Layer 4 of a small transformer language model trained on English Wikipedia (13 layers, counted from 0, width 128). Numbers have three digits each and are written without spaces.
A neuron's activation on a vector x is GELU(weights . x + bias), where the dot is the dot product.

Input weights of the MLP neurons that the questions are about. A number n stands for (n - 500) times 0.00086.
n5 (bias -0.076): 433504620472484418552630331426614629326540512739457529606522552585577453563724652683399433573282512246638336836327363388472436389564617382516483388608646528334318415220641476524387480624392654350385563586743488488277705594413373386467472376675504531500724455771480221442531529303626276092512512455553504500774504473779454329248621430528512329579465729651426330521469352614566446405692
n8 (bias -0.040): 463489496175417463611453317691640676645349492420484407456411626291361720475515523437787238730383547640444575425709472409273492605580666547674462389441372266362331628558538464524456484524440452488439372441616531456500559517328574492533586472552287561584459349606256455392318525561321500336404345451612488508535272613674470504381592554452844827851604432684647299714667713492233598543439
n14 (bias -0.047): 492313581464476471412669492576642637504626440361504105413515526408604546320583622418586381340507438259265512200724397723665457617680480330676667316571496620600504369600743484184504436456531694472536639496546539504431475412463426326402578402602759605393467403424393533492211650345739532642413398597631168565473399408319556676512323675496662589341697767564436521533642527414602318515420
n19 (bias -0.069): 246518330464441747378381627733473371546696476524737488509631438611620614394521389674717451286403596453504667459240413605453247774396467523500546695648325349327533488339174551473390620267692509354327398475355554528492608479515400450451485609836621478551700270328614504496661431421541742602492331627327607436450299489257644444601441341683457389559708586526677417463454407511583617673508
n67 (bias -0.076): 545520641431653714555617688631487250458817595699446699566385512483790492326473525551782504454227617771522479500428715636705521577477447362360441360526487409147476487358514552559418705469590257685482367532475605487742828409620605454434546623324329255449532562378371566442614231065603565272496290362582470382608449667418577730457615574325668492516409568229303324287392606614434416525379
n91 (bias -0.077): 402466811373561659513272656667341527372255525545508306325542416483496453351537655343764295325391460570798512517461512256402334660608687500710274459496707479527353635536587566314512783412500415315667614417456460475798370396588649520373476459628244773238421450354352585429387622578705380488586431618401438592317528838736612343569578638504209485393465541457579565686432536527570698420413
n97 (bias -0.029): 476380578596474265731515578457485282474424385768504665266429348281388379192403570590373532569374731603496666504664386572599556685705476296406726492387681788518608572489318351372496682585553367748383433452371534550687702605375541504469395647792586504515641481415359677552496543460345523485427527508683357457441545408589389515270204390440492425479434519606558372402629707536311512559411
n107 (bias -0.080): 691671182382562423228533594679606543606517711689451458440558519702535516587435642200700574643433471734428426587640659396504599610288500508343491459488275386621488353439602799558215373393425609286491504567731545211209314558500598667319422272269504321650268466462785677569524328448299437684532658756517437598662640411509496301446513363243500323418416304604500500634447492579312530582627
n109 (bias -0.020): 237416514517304522482500405546537363615459542552571409382394403727452456424383349619554496496319324476668737475402493507541291452625547612627390356689586608451548483520434689359604451822317568368383278629540527458571540754474554344618463500391202596500481454546451593490510471593486349493636389646403472521547510625655500276349524560335552438562510676636599617464749466638470425344721
n122 (bias -0.044): 411544372349462263687454341487546379638577734672250638712373385327491483429695583390491786486512688667396572585846496419099335360332518450589509466458624379608709624333514401614543609281325603393211752482604424277202459350737656521425559517486632541427809737696556478256296425643715353427512457552479431579554466546527476335538551302406543096584418521537483631274566453658553540500452
n135 (bias -0.052): 517650496427761250556350606475469644346560602569154631385853410467564652827423708532180542526577318342602428588424484416315652419376668492568466500636337406572634751630320500428524352554178491662331379779563675326277453457697381382342663396513595558338578479558439383641415488411487606634523508478508328599335643425440610484544496516279427576485659544539731500391480404309527272543647
n145 (bias -0.041): 318648719542508665179645388585704335560409573389393562517504553415371301500819537354611297472717519660365425567392306538246432404645520370496347300560650546536437515481803550455431183469553467443558543698541418576406367399511511411543384402471391583508525492461656492636427335624480450401493576470561666418500245522626314554311557460387664891518353599434617520744563519331627590452562
n159 (bias -0.060): 834406596549371335261429405376651309659610615459599685352545545644461681352233528696453441530620476545812472597816353613622758440651395448391504363278529599451500537595733676597761769326492593679554349513630384663396504586588620488345520351513429578455455529293276206681446266554564229467535455468418504350599276318513450521334439594411435692298383622605591513454314375481617391476582
n162 (bias -0.048): 493285606518482526283493625529340403472585399407909356457632583637635586681588500683578511241605503439356391622470457419504500639594744253493296429320566658497369579747523500504357337544241481364518323485493472479569334527367643563471423602662515439593421369500361327600473350503761583511479681611496489485604440389416544561546496624511418527650531646469420275721510465574548277545612
n163 (bias -0.038): 628368528246462673258425605410519457564603574477269469382610450562573522468455225613824508463351230431578565244375696534443378690504727369534533432351568438615426492335565214587512637610355303654535567675452477504665663606385500579464421280384378771550582575480515583444668508573400306296607393547612570692284617339570500391481454385565550489780504596555398738254563549395537338650434
n169 (bias -0.037): 728668791513479409431730592281646298605659730370375413642480416634591683469574417458688128752374361431726428415613595555534500251286415479602309572436496491359468397613359465619427539443538345315368447386154736483126372213597289383628686449663628414547631386434732398633533412590509795453484367696267644285433382416555387539551504525807466532552508628549618527562629564207537738676530
n178 (bias -0.051): 467431391720527478604706481428626518512527460504435354444460405559463455459575523558280623249422496394504519520479406861410457504740581270461417671461484346540435551645583433411249572400504316492600354292492296708592774263485365531589304508623520593641659701296261520288455581601623353437680398374520575336553400538417677536656461590570520795405511523485928648536359225381579251622611
n189 (bias -0.051): 280373526579302374549694577373577442374289546533488621432423438592246552573474416586388379606394634380680759673774832393351545587570367419451447615554667600733489475387381517295629327665351618429686466328472610184377531482527614411457635685415530405595469797623371397508350581448686399250727330468454651284589451484491141425265641608504209332469632653389792526616315607516552589565613
n213 (bias -0.042): 631240425598520605409556182525650332404610385512619586540443462664500795318711614732750670700307504553492512280602484411492259689457660389528483383335601562523436459198556520299524496600391314635404487712445556594492461379397364417643404528403275550654203363301533634465574596481564504700738318346675344384634460496613515422573305594480671443595703541165612543416670375619613588564303
n257 (bias -0.055): 249470555618560533697486400359559577424433328536548468711546754249545648183400462206396374583433472486475324581407614761613704500350419413479632356345496339367569464472436607412479518670645485706536562530479503432671530436543503320570570662373555659681634540753436478610345467429548378532551496318514385330434409679674670486539373288528543460457561440524623590397307437564483555389611
n272 (bias -0.027): 483402441741654357370468464346710408644468356598445179464409594463603284475433539540441398696755245423488605343645402565354500375410610393524306327528563467462567394611509512355374322271443660476384513703512528769538478236576468393752592593082433768476564454496423370331531592597623307696543386966647356392575460464630611492383528539472504711302731463668608650357346661384679554472508
n275 (bias -0.051): 401440531535667293339551529403412532386375160669458395685720336300573404356362387538716122597488293504500654662495686324560504363377670331718596727243621443431579712449624535423591430289380721409593687761429924418336550431452547538683449368729496389478544429742539424450442522446694714448219625678608627407668228525518480644577478650474470354548396478343372246339626526251244553631504
n277 (bias -0.042): 218432193585408366384555232640311428571371283524524500718376616341722563517629245369727449491581563464618548693517561724375544449393387820400586252412655565458704460303659732608411627418464328354562496556484401670566371453485655532200512616802488596787392301393464404449542517457660549468574480639387512578512325233741504618636395562340569588595430395570306428763516640424469541322480
n302 (bias -0.047): 484300432626558475366672527245435235661293583429492508560558656500351568736553728550565263467500546445579605410582516585679260360533451576396367465306334378489770563661434622515625345616597709422376350554356485473380284679357734443476438539576516448473370500624735371625582681597594468441410434544241445620333354599613430318558293353477461378614508465283480669718637782470298448607769
n311 (bias -0.046): 419631424612629582441652569383634542413478515414532672386579634272516392585517478270678430286194475470567438461461277529700423762680289377526469702552538579483469630649665601467448447610633290470473404610432420389652461677392649453454533529761500415615736568568463351507419294613531560422393544475344425670493438518591249571320300379471589703649414518539712457542475133479337565370613
n320 (bias -0.054): 527617482321457552342449678833699516538370469535297535390597512579523689405623336419459368430430602395601642554413452435331668679334518466328518552340545491549576605428463509448435465385465400565656410583517338496629565565496180458787479422872478371561400915611308702121637487600318342168183535587714478607589560657027619663357478362500535455533726335554797473621614478426512120521311
n323 (bias -0.022): 828339780341230533736354569287535504403386297488412556444463570325496389533486588407743516534425492496333348463657599430323496450350508477325441645676353612522533662404366353590381456552268543654359488865377593504298450525437477319476558422534496707559617447661547496233609451674624548690682354408864356258561535546786619516429406200512642467515591472542476566484592539690564370492624
n334 (bias -0.043): 368698407587692307454612913460569611651571524587319440574544716492350370521432328492533640551376581555380633348492417610780351433366508535539529250371598572530347575450643552516781508306445500421395545534546772536617366760374535635309422488509565447543547581488504410401519459560657472361644547443575788770669407385125351440292532295292595496470337531470589242549508215451579362558628
n350 (bias -0.059): 344614272450410554495588717616218381598233358682443193470479567523223675425541381692533505408724509536495451363548514572428572734639542513558855276226500491483592568628418728563618592560536272291625271615632562582695385505436544491603781563696263440432462560412450547290362313370524390332365324434759895565659424227234581601518631173504673611479709599444643305748575204577812230553459
n362 (bias -0.023): 520446312602310795379367595444158328210321752582481350581706312516558327642646338400723634492496576438508596516635555597671569525809540363604521554485581461609747441393649414562149361584500411535357528467439477375408463384245714420452661431487400485508662264500426271485418701601492681555541247474539539552534458333629489366415473466454566559358549698493548529697553654537489508576650
n370 (bias -0.046): 362612195422477666533458569930470507332617461386378354513428431472710379573464561608476643684426588527315666667721547469516539652541508229562471512535274417745439703641645547407570258540434560664293480446477469496440492562588630595331512415432512723379489436512723548424392693377263547661433305417355536348500500443296577228453317868186598364452515473350492516528549492452437440573717
n376 (bias -0.010): 348423488496351580547430616625488448477417416512384576683511445492287626438558677141649661652304500488540402281608623461255410475487496601535605308657283484344533651407412608469536665492350669480492545555458344357370521462400407426202512445453528504698793532722302574435579268534678664524314283526421255625388508292745373484524540668716834690507683484587650621226504672537542589330428

Each question shows a token from some text and the vector x that enters the MLP there. A number n stands for (n - 500) times 0.0092.

"kin": 654487563367423607481474457412514538551424544456638598516552439457249485529352457515376825252635563455541503659286525551559261397373361648609535464670530300575441460398631553522398634605468525537699544369465563527741675433335334656863577694292573521267552607558559405527424518555392595518617593656330547426487509500647417483405622488577244530551455269453397274552581517538587301317533
The three highest activations, in order: n109, n189, n91

"au": 620577701348367592410453444467676565579433491515556570401594533573281494446424528607414739309660517411418448634519428570536348356344480578637483518647458334543495562513615523694444667576483588457596524412479442479720604444420290630833616666262627391336337603593580497634396486530335651545530516666263455371409520456670326480318470554587351622430449469318490207684547380556677445374447
Which of these neurons fires most? n145

" F": 663532630345365576555561417564607517583452396595733617311644502403345462541464491569452820395720474425391552545373449577507327468397221613507493537707515355454536417465707401662658602596430442653548456241396499489601566395319564661585581614395758424382324551613562609471471497537368768736501435605309402375455572468704372429488538421542511705371516501279388339456588377477576360357364
Which of these neurons fires most? n323

"g": 624481589439406543646327484598489602655500436589615654386622481393362484482426537590260701376642550414472402602338616502541341312430411678647583540687647257497510443440676490666492600625473509437508476382544518603616540306247339677674564693247646457329351540741591611560519532613536682433464549590363319393471446349755417505434464546563545435498383334387489225532605387496617337417366
Which of these neurons fires most? n5

"é": 647551694277363537754426324503559568540383470531671615217590478453320476498488497522395767316702524409406586539422525557649349386437364535592596616660512344455563556451646445700529567577485474514611464422361633521765551398360488594683602643068580508327342544507607490600388445484314549711519469737255519553483454437648445406476583636439457558472481445432465287493436371536677455337404
Which two neurons fire most, strongest first? n109, n91

"ill": 708499575297477534473388395562517611502566468711678580305539537468309572440491507518388714209684626411560580570382534572676207435468375631504416561676475332577600452454674470591513646568456576521655419446411536541622527372229404718766519655251587468295421625466631464472412430600409558659542606752419588430466518244594219416561542516369436488449358479465403326563535471525520407465393
The most active neuron and its activation: n107, at about 0.41

" b": 753523637290539530553381414525617573535411461562681632428600520413397479558447487629446721363623406430370571560384521525604305470469307690656586518784549281462492437411727448582603539649521536657460357318325535439752491339373323634624523752367630409292389487640641569438540512513340667554556605618361356430465511442650439419497500555596432485419454379350447305508644379404552411283566
Which of these neurons fires most? n109

"ni": 662646611425456486567405273439532652453582443468610610479655477545204568520534449494333656295615476462525485555399571531599329417422436623452482472521583435525507554400809408723528573620494496562578453389359461556568551338281500608722700697075639518357342683545607467555439577511327558595475531668299502489533547365761375359438488564486359569452550577420407205499544434378553449565414
The most active neuron and its activation: n159, at about 0.24

"e": 627526621395420543614385378614573685634423456513514621426669646509384517405463433553326759359740497378381449567388521490485408278500346548523545535598596306510505420439766331641417554588437578540622522424392539510592580253435416642587569582188746387340388577669584488472450459583536670690489592733277566527428492327684380412443470466699484548501542419459302323572477400617583367385296
Which two neurons fire most, strongest first? n122, n272

"ze": 694577608356407587510440468490563601662450461495595654291635596500303469534453349619463792406663459464344482592396490667482352369332292632589611484636526292546574390364737417623382597436466500487574509408381567670636703408278299702542679679386696481540414505590547593532431475527278685701539507552339399450409437326739389421405526415490466659478379414470347298598489441489637436513398
Which of these neurons fires most? n277

"gra": 711358655306448419564450528526600614613445471474720686403628415428423572469552464658386814275717615343373499586404449513541388355384410606604564495600628367552465495299661391603508629551518589469596595483342537560604611357330413721759560616301681606352407508545669470543355382493351551457400537647286314469533498510612462377500473486730538597529454319507450213536532358528497379418417
The three highest activations, in order: n5, n122, n162

"equ": 737487553409381581614441445645524667574496408585785606483662516374342388523560518538445595395601600311363455706421439486600180347492386565573489505680628384491558377455713543580503556558462391461584500299439521482703620345306294615644612712434718498390396478516571510568491460529434640635435473724303535289441535209620383329451511603627502584462431392478355322564672361447580422464409
Which two neurons fire most, strongest first? n162, n19

" allow": 724450730340489527616367471595549623536496460492688569451707516475377589615534482498417620291632558413380525568448419472519251403399381568577504552588499367602486401474645453610342640584386390605651339178485627316657512529374385569800545618269644460431469686622553372572583502508296570681533675570304579478453563387554366403515546580652406607440478350444356142574633435442557394464459
The most active neuron and its activation: n162, at about 1.5

"H": 630461673340420598419352456592552584500415352626649537384655480471235566448432429682387662370703482380473549602401604656541292475460246628572546454771458323491643617390714469433657599577285500644509443241489583469551746428338481682541541606347668434416431577666535567437478586516258632649563536608346416417571511414680390540479584477570477614473466387400331339490566368380539434336357
The most active neuron and its activation: n376, at about 0.29

"t": 594563611428532514525356515549497687615407420517667585394591604396353460427405378601371653406659535400431459720497599428588275396403326591543508434674455322478519460432806344636504564616297440549517504297491473449682588299227270613619653654399636417539461550713597656450504543546479782607461534628343495318502476368645291466380517677531531476521396350500360289577644448559637483495355
The most active neuron and its activation: n8, at about 0.18

"ke": 732573561467334528509408447534604532603433279476585674374643474545338376399407498644308795293673468438461456660448530637621373365439313581611465418585347337538581454451649391591433605586474423557564523296332542543500614319171519697695576738293635568354472595667571542421469521555308713638511595666396399503447491384735337514448525552480396592581508439517299307641513445528510473436347
The most active neuron and its activation: n97, at about 0.39

" in": 627594578360480514518490475537488499620481486544754538352774610519371551444378562519511662351677483335347510561431605608495357435446205613577491478515498407533535508427721478603485639625546463580564506369545582480618587468319359659678528633372695442293404619691650566327387594513233726632411463555171556475443617384634490471382563505528473523469554192359300367483472367500670401357395
Which of these neurons fires most? n350

"il": 674621634399454652489329428595515580504477416480648654316642473405291461455454591529398794301605567324381517523329518678647139489464380643611433430569522293487559556438725442607502624629341436537562403362480514680625669381213461654695567588266602453247363557601630481520422594540335621672537562648368525428410536412702380419498551487461501665442369439427415385624505398473629522415489
The most active neuron and its activation: n145, at about 0.42

" ": 844532543283507531561411464557499567593481565580587553595676442454335517569443585601331634281770534402432528533249553573662361374407375568567583540639515429478559535422685452619464548683501522566524412451460558535575440434383304587733555756259654459342413660658481493375363499454366591563492509631269428490456477390686245430503514610489433545431561363353418295473719541516540347229441
The most active neuron and its activation: n135, at about 0.61

" other": 568588598286495465581419488510538649552460500518624602524630467527370550566475547433270718351666436391568391665546480582517353404375347539505761545663581424591516420370727399493436603599608444604588500422438625539692484406278397564606666579305623466329434505654600420551438476547274637608528572608452431378596651501633284439480548599414386621464543183361331102419661374519514469514405
Which of these neurons fires most? n135

"\n": 677572653281565574506434381651557592592465520523685548527673477455233529560460438610467711403674584354514424581425549634564421458415283587630462472623460405421605624498671507535571610608388363535607569309385540550592672489339368605640548558272665402280343576701641593390394465568257651583426476648222433445474578513676338535414563511369515558431447271442511270427560437486603376461259
The most active neuron and its activation: n320, at about 0.41

" the": 637442573375545573561296420644511470629376436560703625570707600446388469481450404526509693340571447354521498533570523718448310449400282616605530514665528420557594509436747397540530609617391450527504547383518473505648523432267480592590593654308683505371335563669723458361361481563289706618474599628277495426593608462620306409423560588480359574504392233341412249571494460428632531402330
Which of these neurons fires most? n277

" E": 639510642397473559737415505537542509526458487568584513437696539451332521488534388556384705338767480395440641482331493466534367394383176662540634565725433351555415547478739336531512615591410527557604604350428570491606517432233470631651493622295702421316375562626567481529374474556337669665582510633160424395513499425749393419520633599461486705462467472355399353414558503438566499286351
Which of these neurons fires most? n376

"ing": 696558601460403534648443529558589524653466313503602644315682556455275442421297487515340699365665424397474512452381510663608275396428304557693491408710384415499537476483712474625489617633452410532652507271417492522699626353297528711682512628224650475372392497565621486501548714569341600646580505623386602558406504353568303537469571501416359657443463363425374315561621341392644505394402
The most active neuron and its activation: n334, at about 0.82

"ri": 695519669321478492470409538582627463528528605419733500461587489533277512468459547620325637228664634381494441533282585488531238483417333639589505529518573382513566525465750442675512617555398536535625546415488464435686721408296461612666716699225541553367378515517608532541333502403455690543514540577229466474492527432696445476387617522521482601502412198438368191606479448515600374459460
The three highest activations, in order: n162, n91, n67

"range": 605509702344400505550477537503668619585468392527651618355639506453436499485457516520351682307586552436331556514302453527602259293438358629663617444688416352570503373542642427440432643598480425462668562355299636655708574293221444743699627541310684502308513560604548462531505503599286502710536572704384497457542539369593260393496555473610460532474453353491416298501637291599601418439358
Which of these neurons fires most? n334

"-": 641597594352545534474389450474579544561487339551564626551692517468333534558448533477348617344701538460394507424336468570602347402484323490525465526709594385523543485443606485751500590715589519598563496374376617513612548368245239600637587641257723523388277542646630518409380525616395745581551434748253476512445466341713303378516458592557467656461581360441376279559556381482602375309348
The three highest activations, in order: n169, n376, n272

"est": 775527557367359596439456557419498522578504413557579621390609656431404568465467432396412696396698586389381514533322429628593330392442419489495615634724517437463577284401681488619555652547492452506555421399425614583628615303289406644728665648229730543365412587511610504505596421531415672568424627632353423409395471277642189404574504608512587604489499400451231249556425451533631369573331
The most active neuron and its activation: n67, at about 0.19

"ea": 715599647374534488483363555490646561561433419514662596458620566587447418469532558545330803338566553364525502569319427558517167351377428570571567602655529415575479460474627485630394688615501476637654365490428602470621668399289395813743650594276618303284426430541446510558371432448414546400463553694327464361557468479747249441332461596585425598542487338503467307451531432590622382441445
Which of these neurons fires most? n5

" (": 571585471221553613647385365670553499559524476494647601506684431447362552595510519480315716250719487424460500437328467655602368408428284594515490567670514425650473620408651505482589526699623478600573432339429582525607616379276258546669599588333595469432426644620588526480333474577336655504521594700197499473509481445694300460511544711387523493385512351405356290399589407579592374364422
The most active neuron and its activation: n370, at about 0.35

"di": 720539671295427510615458422523509624453569533472685511513644425549300483566524519420361745325646563444374512566320468594527299426426438618449507528638543387461442398438775383774406782682561528573546401428380500543576635240363402661611710664263674437430433527614541463628482543499340674507478603695412458475482452415555364403450519485597540476538502395459349190439464371560571351471392
The three highest activations, in order: n5, n67, n162

" title": 604629584230499542547414314465561777619379427464693564455687533398330526578519491504292716283676511386458490495275461552476281308413313547553611645649525446490550502401652402533499653515490450624701449415429560492537489480189385681635622687503633436415398623646562475487508523536366549689452483606331642508456584539655321419489532670606426492547421388505357141464512412485542449528463
Which of these neurons fires most? n311

"hi": 619614624363444564558384612477640590636443371529735681411685430505302573510543427524328689308649486361317486646291534653514309388425365499570510499495507330511541359448708510673485697519385449525480509528401438556658714338350399677719636678361658491456464585550619551491447528390411748738416529557349397479510428397758421405364438431637482500582516436320383242526397465525605400454347
Which two neurons fire most, strongest first? n19, n257

" to": 531651597360488501570460498602626603611442389569643583278782540380367535320390547575384694323590550433442509514500457706513382435384253603595475436646491424525584490449709454566497566467410487558499443263488594468663644483359436637683609640228712526335329667645618547324462576556284624694353544596295400481542552435577361493442448529626471628529581348393386245489595436492594426318398
The most active neuron and its activation: n320, at about 0.68